Layer 2 of a small transformer language model trained on English Wikipedia (14 layers, counted from 0, width 128).
A neuron's activation on a vector x is GELU(weights . x + bias), where the dot is the dot product.
The model reads these tokens: "le" "pool" ". " "It " "was " "reported " "on " "27 " "August " "200" "8 " "that " "Celtic " "were " "interested " "in "

The vector x that enters this layer's MLP at each token. A number n stands for (n - 500) times 0.016.
0 "le": 551,512,474,434,533,513,511,531,501,462,457,569,512,501,536,526,536,399,479,457,537,501,551,484,558,544,477,452,527,526,512,561,441,555,553,475,479,467,426,628,474,452,539,538,495,519,513,549,484,496,556,506,501,462,488,559,537,547,298,552,533,502,527,431,562,446,539,510,505,536,445,501,482,491,492,501,544,518,471,497,409,532,485,492,489,527,458,499,437,485,486,464,488,417,558,573,550,496,525,474,570,488,460,481,515,442,495,473,439,504,565,513,512,541,552,435,473,511,473,600,519,556,127,518,458,563,507,511
1 "pool": 482,513,544,408,507,525,510,506,475,492,476,540,505,463,508,526,501,466,460,508,585,521,507,540,542,602,556,406,553,622,545,560,441,589,565,520,518,446,480,501,454,482,548,521,515,502,459,526,513,484,490,511,627,531,462,504,483,562,230,434,501,470,455,452,529,475,509,488,505,587,495,518,539,461,540,510,480,434,471,508,485,508,483,484,540,511,509,518,526,498,430,550,446,443,518,545,556,476,461,437,487,417,524,442,522,415,491,479,457,469,575,508,443,535,528,470,487,563,491,622,561,516,212,499,540,575,492,534
2 ". ": 502,493,453,501,520,451,533,530,475,488,545,517,511,535,510,516,525,414,553,470,517,540,503,486,521,568,583,454,473,538,507,546,484,508,536,474,497,482,450,553,485,431,497,524,511,455,499,472,508,502,494,521,543,496,516,548,550,498,58,523,511,464,476,512,517,517,456,491,459,558,468,509,520,525,469,535,503,489,441,501,530,565,496,460,463,504,484,541,558,505,493,472,423,491,450,585,521,473,502,501,529,461,499,521,508,465,482,512,456,559,519,526,507,543,487,448,511,475,464,637,514,449,467,545,513,548,441,506
3 "It ": 455,520,512,474,508,493,505,536,488,509,531,511,558,515,493,522,540,519,474,473,576,485,513,522,510,529,581,461,465,531,517,530,510,484,492,489,517,508,458,473,471,463,544,572,520,516,498,490,487,547,523,498,596,507,493,560,439,466,35,488,487,478,494,463,480,533,461,480,539,548,459,507,495,527,540,516,475,444,476,450,483,515,508,577,468,545,533,529,516,500,469,528,429,478,486,480,516,515,462,477,480,518,464,446,517,467,503,527,523,532,510,524,558,522,515,495,526,511,472,624,549,439,493,523,498,564,436,427
4 "was ": 485,482,526,488,517,468,491,516,504,540,549,511,537,528,498,495,516,569,478,504,506,456,542,563,511,533,543,456,464,499,445,506,504,554,502,509,493,495,410,571,466,460,553,554,545,496,526,524,506,504,527,507,648,504,491,491,501,467,44,512,476,461,516,488,459,559,467,418,522,534,487,513,513,490,486,452,504,476,447,518,536,548,484,505,471,490,532,547,451,524,517,475,460,451,543,522,480,559,488,514,471,518,474,460,531,554,482,486,481,520,555,565,501,522,503,494,482,510,497,540,487,490,473,527,471,555,518,459
5 "reported ": 475,498,502,474,501,523,461,504,561,479,524,508,528,508,474,482,543,508,458,533,544,509,605,500,499,535,483,476,516,520,512,482,510,574,582,467,458,513,437,489,462,485,524,522,493,447,480,507,515,532,457,493,558,470,545,484,475,556,74,489,483,449,597,523,550,530,476,567,477,519,512,511,532,505,479,457,478,447,474,534,523,617,511,580,488,489,532,528,485,513,490,515,468,404,526,613,503,547,476,500,434,458,468,424,517,487,516,520,439,491,480,536,444,554,516,485,497,552,530,552,514,419,519,539,500,580,476,472
6 "on ": 490,529,538,541,490,509,434,494,521,546,527,500,469,501,467,514,496,418,479,493,517,530,527,499,462,572,539,414,454,532,506,515,461,490,504,433,495,492,501,530,463,503,465,479,512,507,454,514,488,535,483,503,467,476,548,488,503,536,65,502,493,449,519,469,530,555,520,495,500,511,501,498,556,534,502,475,482,480,456,515,512,509,533,491,481,482,563,497,524,542,437,535,471,429,549,571,552,519,512,538,479,438,515,476,517,554,530,537,446,513,476,569,543,526,492,526,517,529,565,502,516,433,549,535,506,597,449,482
7 "27 ": 462,581,537,467,511,457,471,509,481,530,488,501,459,514,505,492,528,490,506,502,511,506,562,489,461,518,572,468,488,567,466,544,439,494,511,496,510,501,504,499,452,477,467,528,504,484,515,525,508,519,436,490,496,500,581,497,471,532,80,531,502,408,499,526,570,586,573,503,438,474,489,546,520,524,466,480,450,460,496,553,544,549,497,534,492,511,533,468,540,557,404,562,525,453,458,571,529,553,519,531,504,438,474,450,484,501,527,528,460,496,488,615,512,482,433,502,497,558,543,577,457,456,493,497,472,545,470,483
8 "August ": 447,499,489,470,500,511,479,542,523,508,467,468,521,529,500,528,595,507,492,467,521,479,591,526,509,515,542,461,557,525,540,448,576,577,517,550,544,501,474,537,518,513,514,516,457,514,504,499,491,505,426,488,559,504,550,504,513,590,87,506,516,406,540,496,523,428,525,540,456,446,516,524,553,486,489,479,543,470,463,539,545,527,492,600,500,522,539,526,482,541,539,533,390,477,471,599,523,571,476,515,475,411,458,516,487,482,479,467,453,462,449,548,422,502,453,465,541,522,540,530,520,426,444,503,433,495,510,505
9 "200": 393,470,476,420,506,458,550,599,536,502,522,490,573,512,500,533,582,461,533,481,588,547,588,534,475,529,587,471,527,539,520,500,533,507,595,544,558,479,522,445,562,535,477,568,478,498,433,458,468,427,487,504,531,550,560,519,501,549,226,545,461,440,500,353,514,435,529,434,451,446,525,511,454,511,535,520,531,474,481,487,510,532,483,526,459,520,524,400,462,531,490,548,486,508,480,587,500,503,505,511,590,422,460,496,464,451,495,482,514,491,453,609,533,496,419,468,576,544,547,552,512,433,327,512,538,496,436,505
10 "8 ": 441,559,518,492,541,500,492,506,488,528,470,500,489,507,527,481,503,510,520,480,533,515,588,476,548,530,588,456,514,550,493,543,428,532,572,427,519,513,520,538,476,523,510,545,468,481,514,490,491,518,459,496,544,497,535,538,533,514,71,535,498,463,509,535,546,519,563,510,429,472,497,483,521,473,488,471,561,444,437,533,550,516,486,490,509,490,562,488,488,571,374,545,481,443,463,578,527,581,477,500,509,432,473,478,531,432,515,505,437,494,458,570,508,493,470,473,529,541,494,579,455,412,456,495,482,518,500,519
11 "that ": 480,507,490,443,542,508,484,532,581,442,529,514,520,514,479,485,538,434,490,486,518,532,568,498,472,578,499,467,500,525,517,532,500,507,563,457,504,518,476,474,524,542,557,543,504,456,452,521,495,492,498,514,510,480,535,439,521,506,38,507,514,482,526,490,519,487,526,511,546,511,432,471,541,489,576,483,525,447,474,485,533,514,487,576,508,487,529,487,517,497,426,520,466,452,504,588,531,555,449,468,489,498,503,513,556,400,489,514,485,526,465,509,519,518,494,491,567,515,510,594,473,411,512,529,534,528,458,462
12 "Celtic ": 532,495,527,524,478,464,491,564,483,496,551,538,506,479,524,522,513,465,486,464,530,493,479,544,491,547,557,456,564,553,539,517,503,533,589,472,445,516,534,424,455,522,492,497,534,578,537,490,535,465,484,482,617,527,451,557,516,493,99,485,519,488,530,440,570,457,481,556,388,492,484,496,532,466,532,579,549,501,495,505,490,418,554,507,534,530,523,468,486,503,503,512,559,414,456,487,508,529,501,456,492,534,467,421,435,480,510,502,517,478,510,611,421,533,490,452,487,534,478,533,555,417,439,486,434,539,482,522
13 "were ": 486,542,528,432,529,467,470,535,554,497,589,529,544,544,519,477,527,546,477,524,506,438,538,546,451,503,518,496,478,528,466,507,493,566,535,480,462,507,442,520,474,507,558,533,508,461,493,526,524,485,513,521,630,486,499,461,511,509,63,537,474,460,530,469,553,581,479,483,525,502,489,504,486,456,492,463,471,452,472,534,527,539,486,512,486,475,546,535,436,550,478,472,487,409,562,547,496,568,518,505,447,510,500,455,561,517,467,505,478,501,511,554,429,501,498,471,502,545,518,529,456,481,471,538,509,538,537,471
14 "interested ": 541,507,531,407,512,517,515,580,544,523,511,501,489,428,451,526,559,607,470,534,517,518,579,480,467,545,519,514,568,546,490,493,512,518,601,541,483,468,468,454,408,527,537,482,428,476,503,556,484,518,511,483,639,448,495,466,495,590,107,498,493,527,512,505,566,501,464,551,430,498,485,491,569,480,565,492,501,467,394,549,488,564,495,581,443,518,484,502,492,541,505,521,507,444,545,539,440,496,448,505,502,461,490,446,544,424,484,478,464,448,554,654,417,540,524,469,465,536,493,493,534,470,446,517,550,557,467,542
15 "in ": 475,510,500,448,496,531,497,533,561,518,517,516,516,474,472,550,474,486,487,481,500,515,517,484,503,584,507,463,564,528,459,514,515,546,554,443,472,534,525,517,471,552,485,485,495,467,480,534,464,484,535,498,640,530,493,467,517,601,48,492,553,521,524,497,557,518,479,494,426,501,495,486,526,505,556,469,528,540,467,556,498,517,474,487,496,514,573,460,496,518,471,524,510,397,562,525,541,500,518,509,462,470,519,493,504,528,481,470,428,469,497,549,468,512,519,424,465,495,500,440,496,443,525,528,492,558,494,543

Each question shows the input weights of one neuron of the MLP. A number n stands for (n - 500) times 0.0019.

n93 (bias -0.124): 392,591,369,444,459,515,376,693,561,449,394,474,603,750,624,625,468,845,464,368,435,322,393,541,654,193,382,648,532,362,757,427,588,665,482,462,695,336,648,633,623,578,587,583,421,511,581,547,542,486,459,378,514,504,442,613,490,302,584,307,374,489,597,397,440,416,563,383,500,533,700,457,403,439,414,568,356,457,465,549,414,555,544,407,455,372,791,548,493,472,449,534,261,579,510,404,514,671,450,321,497,489,440,685,493,392,583,357,504,461,385,517,454,609,552,357,443,373,621,482,420,237,539,497,290,299,713,587
Which token does this neuron like most? 8 "August "

n315 (bias -0.050): 594,418,473,476,616,491,320,521,494,630,434,386,414,454,503,556,415,458,483,543,279,569,350,446,529,586,343,561,615,447,414,405,433,566,395,548,602,559,439,693,533,632,561,569,425,332,415,535,407,450,506,703,556,389,644,422,556,419,527,500,527,417,587,533,476,414,471,476,603,545,512,326,608,348,274,284,462,624,463,573,633,564,438,416,442,593,669,562,632,473,547,401,503,500,728,298,554,525,559,555,578,525,628,648,484,545,425,633,503,429,600,414,598,445,342,506,223,259,497,368,614,698,555,472,615,573,500,527
On which token does it fire most, and how strongly? 15 "in ", at about 0.79

n213 (bias -0.025): 605,583,406,454,597,603,526,460,265,255,484,593,616,577,568,483,709,727,394,591,565,628,490,500,538,447,431,331,537,545,749,497,490,468,389,451,441,287,420,539,325,401,701,463,402,552,523,531,569,408,568,431,503,446,490,431,468,605,641,328,408,503,486,487,232,362,525,480,588,531,609,426,533,271,409,642,524,386,596,437,473,556,636,399,437,587,604,661,480,385,421,500,715,539,664,474,379,456,629,344,559,412,586,516,531,503,568,625,467,477,359,490,443,586,640,248,557,524,448,380,838,584,394,404,424,430,497,687
On which two tokens does it fire most, strongest first? 1 "pool", 0 "le"

n260 (bias -0.040): 516,383,401,553,525,428,456,563,386,346,236,603,546,487,761,519,563,582,458,445,562,453,510,491,500,338,340,529,364,235,268,617,361,621,421,453,537,648,296,550,472,613,453,451,441,493,554,484,578,460,593,555,438,449,438,551,595,513,635,562,636,564,461,615,468,611,646,469,523,503,373,471,235,626,577,441,581,664,548,541,494,613,432,409,506,436,540,377,469,400,632,348,539,651,467,382,538,394,558,551,641,529,621,355,448,547,512,371,433,538,365,450,791,529,544,355,526,373,519,294,456,612,459,379,603,521,670,591
On which token does it fire most, and how strongly? 0 "le", at about 1.1

n227 (bias -0.120): 468,801,539,410,543,598,557,573,396,320,424,385,574,441,464,430,395,774,237,504,617,388,519,258,674,398,475,529,429,573,582,472,398,525,523,252,454,194,580,572,569,525,598,589,536,504,685,583,704,535,364,603,530,629,459,772,416,586,568,609,457,411,522,450,387,397,565,529,404,584,609,374,453,267,415,504,507,448,431,434,489,527,585,337,590,636,447,708,547,471,277,479,563,436,544,337,579,636,344,424,529,403,409,482,571,536,557,470,471,592,486,468,599,671,350,413,214,541,382,395,543,340,606,206,565,191,612,579
On which token does it fire most, and how strongly? 10 "8 ", at about 2.8

n190 (bias -0.072): 514,479,545,511,671,515,584,528,467,590,477,503,517,511,385,540,447,528,340,540,309,623,489,444,415,382,426,667,456,459,632,530,622,448,548,384,381,441,425,518,617,709,631,365,462,252,319,643,542,667,469,591,464,464,544,503,582,269,529,489,599,705,576,531,582,791,403,444,699,567,408,431,486,417,601,642,453,590,518,272,432,496,497,543,376,439,616,486,651,233,304,465,478,555,586,344,676,550,620,454,669,707,834,750,559,390,517,612,435,399,289,187,521,557,357,607,636,409,335,581,356,547,674,442,481,486,405,339
Which token does this neuron like most? 11 "that "

n326 (bias -0.004): 348,520,417,682,443,397,597,309,563,513,635,551,493,773,433,309,446,591,513,565,503,368,371,580,617,343,412,616,441,294,357,403,567,580,343,510,293,537,507,466,473,470,453,594,620,433,605,655,574,484,637,671,563,669,356,532,454,322,513,659,636,441,612,540,588,519,362,276,587,547,687,354,292,597,490,374,360,704,483,449,431,529,520,497,541,393,421,526,399,466,574,457,362,656,478,460,375,466,361,388,503,632,722,405,496,486,389,344,658,479,595,510,497,670,540,546,428,388,618,331,288,417,688,515,582,383,767,399
Which token does this neuron like most? 4 "was "

n317 (bias -0.097): 814,441,509,438,592,370,429,541,600,411,500,585,494,420,475,573,525,711,379,643,426,404,437,534,415,459,574,428,503,319,509,304,696,454,415,463,467,523,437,590,525,688,600,490,445,500,481,669,330,536,629,329,436,490,500,470,512,404,549,591,697,554,616,629,606,753,500,404,631,596,528,385,426,449,548,393,349,576,384,462,621,606,173,570,481,541,536,555,512,484,467,371,449,479,603,423,205,475,458,444,301,587,604,537,406,522,380,516,465,465,407,374,513,519,620,399,367,529,392,413,506,721,569,577,444,491,584,444
Its three highest activations, in order, are on tokens 13 "were ", 4 "was ", 14 "interested "

n150 (bias -0.089): 500,398,617,648,309,408,446,401,581,424,442,513,520,486,550,361,514,439,705,369,584,530,608,433,429,510,338,480,255,493,403,458,475,403,422,392,714,437,513,226,517,533,497,458,319,397,258,454,409,402,329,519,451,445,426,432,480,567,602,440,503,514,427,393,367,328,510,648,639,687,336,472,456,601,420,573,465,604,367,319,323,364,397,493,676,684,608,361,561,422,376,567,427,573,436,513,395,521,587,657,486,476,760,727,712,476,366,490,662,648,422,437,720,473,523,610,655,402,456,542,682,519,486,636,772,523,446,368
Which token does this neuron like most? 11 "that "

n25 (bias -0.107): 429,429,337,637,437,391,570,320,587,417,503,579,510,586,377,728,432,503,446,366,437,544,568,606,535,606,487,408,309,487,341,542,302,563,532,557,564,484,549,446,568,369,655,653,640,288,442,504,343,529,537,565,198,410,287,619,536,600,548,528,426,600,274,643,551,741,602,703,549,396,476,424,199,424,635,734,510,497,469,551,386,561,513,434,628,214,667,507,483,708,521,550,603,698,497,523,503,462,427,592,604,670,493,470,567,368,500,469,370,486,399,341,524,636,320,458,377,462,507,560,688,507,503,512,493,357,588,406
Which token does this neuron like most? 2 ". "

n232 (bias -0.111): 746,569,422,637,315,634,327,540,629,416,525,364,400,574,429,605,268,582,429,329,539,329,441,455,448,463,602,560,276,481,594,453,514,289,677,448,417,527,468,434,523,599,444,673,354,462,589,647,327,586,741,584,483,460,388,481,471,444,520,743,543,544,585,529,450,612,450,279,750,608,613,497,477,480,591,461,595,520,537,344,382,406,471,632,500,470,580,603,467,480,572,419,614,684,577,286,431,517,361,686,271,402,424,411,411,543,445,351,450,661,487,364,627,603,666,521,360,503,490,353,539,482,629,431,604,535,493,585
Which token does this neuron like most? 3 "It "

n57 (bias -0.081): 520,497,468,643,377,390,490,457,632,600,500,368,432,473,584,362,685,480,593,483,419,363,632,432,424,304,343,685,476,475,442,347,620,465,410,526,376,539,481,330,507,698,474,470,665,397,411,534,279,640,386,494,328,564,710,516,335,572,549,541,510,463,554,326,276,413,575,639,534,465,747,413,337,668,493,619,303,774,685,417,390,448,339,423,375,567,396,410,487,507,510,574,386,551,577,542,539,276,706,441,507,527,520,464,490,431,432,517,620,440,392,571,566,576,464,613,523,561,559,476,546,471,530,368,773,651,497,640
Which token does this neuron like most? 9 "200"

n303 (bias -0.096): 540,643,635,512,506,575,463,372,317,576,302,532,555,564,258,525,378,546,600,437,322,422,582,696,656,553,565,484,429,488,363,574,301,540,415,386,598,460,479,528,506,376,603,413,316,370,587,591,262,494,432,608,526,567,651,556,410,463,535,474,472,373,359,699,397,401,553,392,551,533,547,417,562,325,370,555,500,446,472,807,535,523,372,210,500,570,490,549,506,494,630,583,519,561,556,479,605,589,535,663,546,414,516,534,487,572,540,490,361,566,534,273,491,272,368,402,513,519,620,497,571,538,581,500,359,357,525,553
Its three highest activations, in order, are on tokens 10 "8 ", 7 "27 ", 4 "was "

n73 (bias -0.123): 551,613,350,593,642,549,512,524,484,462,589,193,309,376,773,284,516,543,286,464,388,422,624,508,512,330,496,571,383,587,764,548,467,254,603,481,521,525,786,547,508,466,285,629,581,594,328,520,570,474,539,293,528,468,314,601,549,550,544,277,465,588,629,496,359,650,548,546,476,703,657,508,515,488,520,653,456,568,590,500,592,566,733,452,605,365,488,443,543,360,223,292,663,363,599,197,659,290,548,272,655,496,461,387,459,434,508,300,742,258,500,523,449,653,689,655,472,548,473,407,360,535,704,258,393,324,484,566
Which token does this neuron like most? 12 "Celtic "

n305 (bias -0.074): 531,385,349,528,517,427,410,521,525,544,480,415,544,607,641,450,454,483,497,511,376,472,670,455,343,327,430,360,676,379,575,467,570,342,449,278,415,503,507,601,808,419,493,453,431,412,545,417,576,470,372,506,299,429,623,327,706,552,555,431,479,511,424,607,612,439,732,679,346,537,511,403,656,468,407,691,258,397,687,468,436,456,534,557,884,300,500,599,562,226,650,355,511,599,438,610,535,677,604,560,743,428,433,622,326,517,555,507,454,575,406,473,465,423,676,398,652,327,562,391,302,341,612,548,434,480,469,413
Which token does this neuron like most? 8 "August "

n127 (bias -0.070): 475,494,494,451,640,352,673,491,366,506,561,523,663,736,564,585,441,537,509,303,561,386,712,397,645,326,239,472,376,360,473,588,523,452,477,476,403,491,482,512,608,443,639,681,439,477,540,634,576,524,378,669,424,613,605,347,443,369,558,487,663,525,459,491,373,595,433,381,693,628,317,399,543,456,503,512,296,356,562,367,478,366,557,503,525,431,454,596,751,475,423,512,377,762,462,485,534,594,415,450,589,335,581,521,394,478,476,456,353,494,482,370,431,450,521,368,578,519,589,487,393,452,540,601,623,411,482,420
Which token does this neuron like most? 11 "that "

n214 (bias -0.070): 457,497,647,556,510,510,539,436,483,493,551,403,269,493,441,490,550,841,669,733,372,510,560,513,284,278,497,550,452,442,409,323,605,448,451,467,598,439,436,387,430,581,556,517,339,420,633,507,312,497,497,503,391,561,572,430,551,507,557,638,330,466,664,549,607,445,632,523,541,440,457,415,381,585,466,357,345,415,383,597,598,651,412,466,377,388,451,432,487,593,434,362,711,500,666,369,374,510,425,537,381,295,436,377,694,437,530,531,703,473,497,372,527,406,615,698,338,658,619,255,507,596,564,360,588,554,785,513
On which two tokens does it fire most, strongest first? 14 "interested ", 13 "were "

n46 (bias -0.090): 477,454,497,588,558,610,468,424,358,458,447,580,481,443,442,423,566,653,410,630,419,373,517,471,575,497,229,490,514,380,526,466,524,587,441,604,638,467,585,579,599,749,477,263,345,308,309,609,536,494,597,539,379,323,439,456,621,542,579,759,520,353,753,374,582,507,702,461,517,416,500,369,565,503,738,609,422,580,398,632,440,264,436,497,418,410,732,625,591,438,452,396,406,551,710,474,454,460,487,556,520,321,616,650,561,526,451,547,357,453,192,377,487,526,503,335,467,622,549,347,572,533,487,413,569,443,667,467
On which token does it fire most, and how strongly? 8 "August ", at about 0.27

n363 (bias -0.071): 509,405,393,497,528,713,401,558,530,402,372,443,523,421,560,553,503,469,345,520,534,486,476,551,428,503,657,529,287,550,737,547,663,477,654,563,579,548,386,486,687,480,704,648,500,536,301,419,531,578,489,508,553,418,473,516,519,520,509,491,336,597,426,503,581,554,505,352,491,579,572,359,380,538,544,469,458,406,781,329,386,430,584,456,474,494,445,447,634,514,611,568,465,494,519,534,551,547,473,454,494,376,494,592,512,555,548,226,447,363,557,254,515,546,511,398,506,527,534,366,471,430,671,390,591,345,546,669
On which two tokens does it fire most, strongest first? 9 "200", 11 "that "

n61 (bias 0.033): 543,520,489,565,604,663,522,471,453,414,573,649,617,491,424,488,640,565,586,543,494,673,539,514,402,405,367,360,573,536,578,630,399,550,419,683,485,487,462,531,343,448,565,576,433,536,403,571,489,283,610,336,500,497,568,302,549,601,615,473,435,590,389,466,275,534,557,334,547,428,520,631,497,430,416,461,553,436,560,371,480,458,522,535,531,630,551,475,396,531,533,531,590,558,644,522,486,341,698,374,542,485,526,421,394,474,379,651,529,408,355,562,451,534,618,271,633,565,644,470,582,519,328,503,320,530,486,610
On which token does it fire most, and how strongly? 0 "le", at about 2.9

n197 (bias -0.099): 425,590,289,624,359,590,401,558,607,420,405,460,384,453,496,591,547,393,315,216,342,333,636,746,335,428,550,425,434,562,489,391,687,630,620,504,628,372,555,315,590,431,543,386,433,493,532,567,564,503,327,526,379,598,629,313,293,348,559,381,425,507,489,711,299,692,710,489,562,549,640,306,465,467,489,392,430,427,795,615,588,515,444,496,504,351,692,535,482,504,526,588,474,451,443,563,507,605,507,525,624,423,406,614,474,582,620,277,366,605,422,205,359,443,754,590,518,408,667,441,745,346,514,425,560,617,632,571
On which token does it fire most, and how strongly? 8 "August ", at about 1.9

n76 (bias -0.097): 584,331,377,497,608,327,340,506,281,555,464,488,476,532,497,545,600,544,444,490,405,404,441,586,624,497,441,428,465,557,751,250,723,420,533,574,349,402,476,291,484,448,413,548,669,549,444,510,577,443,392,463,481,576,423,411,283,497,523,247,619,513,603,663,560,596,512,540,587,427,647,513,447,427,557,662,345,510,761,421,551,497,708,497,453,541,605,427,658,627,497,312,551,442,588,402,401,535,670,327,323,468,453,540,432,456,543,481,440,624,410,417,361,591,620,493,421,671,571,532,612,621,563,566,467,533,534,438
On which token does it fire most, and how strongly? 12 "Celtic ", at about 1.7

n60 (bias -0.087): 349,662,428,467,500,369,416,418,435,446,535,421,724,218,333,511,367,500,264,504,598,390,555,373,488,627,603,344,553,575,663,412,357,511,438,163,434,415,600,456,533,500,566,565,522,504,592,607,504,486,460,777,447,609,447,546,493,584,561,469,419,564,580,544,378,403,654,562,625,609,367,255,544,361,541,583,527,613,507,389,568,453,670,387,677,485,352,604,482,434,311,246,440,522,853,359,628,631,508,415,672,447,700,511,718,404,540,636,455,507,625,366,448,459,569,250,208,290,427,481,694,504,504,386,616,316,618,493
On which token does it fire most, and how strongly? 1 "pool", at about 3.1

n91 (bias -0.065): 441,686,512,399,439,532,576,512,567,449,544,343,370,465,543,557,543,602,471,569,339,448,588,427,429,419,426,646,347,557,503,435,759,527,325,497,549,423,416,503,444,446,682,420,524,176,484,461,491,763,534,565,548,427,442,400,653,377,565,510,351,427,481,670,475,697,509,497,573,615,519,440,475,506,184,443,391,440,472,469,658,575,388,516,321,374,631,518,540,497,345,482,389,503,686,549,518,500,497,519,500,452,466,568,381,481,503,576,333,544,380,378,428,422,393,707,359,516,479,522,721,664,516,593,637,601,605,611
Its three highest activations, in order, are on tokens 13 "were ", 5 "reported ", 4 "was "

n230 (bias -0.110): 463,732,715,445,391,545,500,528,363,458,377,529,524,481,625,481,454,730,349,478,536,503,565,379,597,447,451,627,481,500,633,312,377,567,500,212,451,412,595,389,562,689,562,417,652,526,559,561,598,461,454,565,491,509,373,720,372,524,565,516,364,535,459,470,392,240,433,655,402,673,519,468,424,412,437,666,519,494,503,453,557,451,593,301,497,472,373,584,515,472,400,500,660,545,428,403,641,585,323,540,632,585,460,432,622,562,406,547,519,560,500,497,566,515,418,326,287,388,427,474,494,415,553,348,649,379,420,622
On which token does it fire most, and how strongly? 12 "Celtic ", at about 1.3

n306 (bias -0.117): 463,377,613,526,621,299,160,526,393,525,409,354,231,455,485,591,340,511,804,297,296,389,371,354,438,474,430,429,366,632,460,271,570,336,586,643,395,500,464,563,537,640,485,351,325,481,196,542,460,432,595,354,363,462,504,489,543,537,656,377,422,398,447,580,321,492,700,511,473,382,388,500,614,561,402,489,473,666,515,519,749,629,652,580,522,496,731,605,518,541,252,617,784,620,660,351,559,447,553,455,297,211,515,589,550,541,595,466,417,647,271,624,523,567,460,562,658,477,452,427,541,570,522,442,566,621,459,467
On which two tokens does it fire most, strongest first? 6 "on ", 7 "27 "

n65 (bias -0.080): 485,548,438,390,479,657,500,576,457,350,557,480,638,690,467,583,467,470,330,445,503,392,481,538,613,351,458,443,460,509,650,569,459,521,487,503,494,245,590,650,596,421,671,447,530,557,458,665,542,442,396,423,519,531,491,534,392,420,498,459,401,482,401,367,289,576,497,411,617,771,687,469,589,251,460,638,503,405,564,518,439,309,497,475,449,623,437,694,512,542,324,488,543,494,703,506,635,564,543,316,596,383,424,599,622,626,470,512,482,555,434,296,460,536,710,459,372,531,408,428,587,507,545,418,500,347,533,581
On which token does it fire most, and how strongly? 1 "pool", at about 3

n268 (bias -0.087): 472,579,358,500,670,352,527,569,575,402,615,416,443,662,514,493,244,500,536,269,507,534,394,351,684,517,370,424,312,460,551,513,395,500,656,411,373,529,493,521,752,604,507,575,548,254,269,715,531,540,439,670,351,634,500,694,647,527,596,590,493,546,315,483,500,390,448,354,429,719,469,458,432,430,458,544,439,612,437,531,507,445,513,320,469,504,580,561,589,538,172,337,394,487,613,466,562,356,504,330,709,394,712,617,622,631,510,475,567,700,583,469,713,677,565,403,517,454,445,457,359,359,649,497,663,328,479,360
Which token does this neuron like most? 2 ". "

n238 (bias -0.073): 369,481,355,497,500,503,440,494,467,409,576,323,487,461,687,530,661,379,624,614,437,529,514,557,460,516,363,423,510,454,469,469,729,560,372,576,527,562,466,702,751,581,631,520,408,466,336,570,548,485,307,456,457,533,563,430,395,478,589,704,481,402,586,472,420,412,591,408,470,374,748,628,300,566,356,428,278,572,607,623,569,524,387,516,439,461,659,559,888,513,617,453,451,553,563,576,216,438,595,590,459,470,419,583,463,400,560,585,380,445,244,421,594,581,361,386,467,440,516,427,529,653,574,471,446,429,529,420
Which token does this neuron like most? 8 "August "

n330 (bias -0.089): 724,401,289,490,529,507,497,483,613,487,481,562,503,524,621,439,556,635,506,614,379,487,584,529,375,366,507,690,306,567,484,387,451,448,368,546,517,424,375,431,566,436,705,698,272,330,275,607,392,529,444,506,412,358,486,617,353,497,545,431,457,797,309,598,337,565,509,680,738,486,487,446,284,388,544,448,486,311,450,277,250,514,290,537,553,436,549,429,513,599,514,526,449,526,484,490,520,561,517,503,309,687,433,540,655,328,579,568,685,631,437,357,547,434,663,576,530,551,628,534,470,515,560,518,681,443,503,392
On which two tokens does it fire most, strongest first? 11 "that ", 3 "It "

n193 (bias -0.093): 712,459,414,490,547,525,443,531,218,470,471,478,510,390,580,348,659,480,392,531,473,544,504,683,309,469,342,344,563,526,692,458,486,497,500,711,571,456,477,453,602,612,385,486,487,645,314,770,714,295,373,410,334,524,493,403,497,393,604,370,541,452,646,370,307,611,545,517,514,385,459,683,547,455,624,754,528,572,718,459,476,525,579,666,422,689,528,457,547,480,563,413,624,582,582,434,352,469,822,374,490,521,425,544,391,429,450,497,579,363,416,417,486,368,497,225,421,584,621,528,547,672,534,417,276,354,520,493
On which token does it fire most, and how strongly? 12 "Celtic ", at about 0.28

n99 (bias -0.087): 519,420,516,516,585,430,525,503,500,509,515,542,360,529,541,458,455,544,314,784,462,437,557,469,324,429,598,609,258,537,450,618,547,406,370,456,483,456,365,579,599,503,510,520,547,523,535,639,415,592,695,471,516,519,438,612,561,374,517,517,560,562,533,391,395,594,602,444,480,588,557,402,289,532,422,516,300,438,458,548,351,752,400,376,440,299,564,416,503,595,337,337,763,522,599,478,491,422,461,669,424,467,462,307,520,538,487,601,587,442,440,434,741,605,600,517,484,572,500,111,532,708,753,326,587,497,519,434
On which two tokens does it fire most, strongest first? 4 "was ", 13 "were "

n50 (bias -0.065): 695,591,545,486,290,427,390,388,540,404,231,543,589,322,476,625,567,705,398,756,617,469,570,455,306,479,517,605,525,365,586,517,687,428,441,628,574,397,416,378,525,452,577,698,469,408,626,522,361,578,562,500,234,407,522,467,182,503,568,580,434,586,525,383,451,500,732,635,539,303,451,307,220,564,639,445,370,557,405,444,479,607,538,575,497,543,563,442,542,510,533,435,536,483,513,473,316,347,493,419,330,705,521,420,416,465,296,564,773,607,483,579,649,454,490,390,443,561,413,420,542,585,514,273,603,537,775,458
On which token does it fire most, and how strongly? 14 "interested ", at about 0.17

n155 (bias -0.095): 580,394,667,503,497,725,446,494,596,685,491,539,340,425,462,470,503,698,452,719,250,609,293,544,389,432,439,461,517,587,547,561,423,557,493,306,611,317,562,471,519,506,391,245,348,332,426,757,405,605,288,362,464,477,500,671,460,443,536,410,307,834,480,437,590,426,518,595,566,401,542,484,347,438,421,647,444,382,497,581,379,520,478,523,404,520,541,450,564,430,607,367,647,516,530,639,510,386,447,519,458,451,555,506,503,404,430,674,627,471,516,412,513,419,570,349,461,527,484,343,567,336,713,532,480,395,487,580
Which token does this neuron like most? 14 "interested "

n251 (bias -0.087): 503,405,600,551,423,621,544,452,391,427,429,436,607,601,503,375,538,724,372,628,587,524,637,282,628,503,439,654,521,349,467,413,514,503,557,341,457,462,631,503,606,510,663,567,406,439,432,606,460,569,443,516,399,243,539,578,296,571,485,578,425,514,759,433,404,489,535,638,490,514,763,497,604,458,476,653,391,580,455,322,306,327,587,451,442,292,486,633,743,409,408,527,695,467,583,487,358,420,531,456,371,357,435,564,557,749,608,514,631,559,429,369,393,674,322,664,379,651,358,405,642,545,726,432,704,314,493,547
On which token does it fire most, and how strongly? 5 "reported ", at about 0.95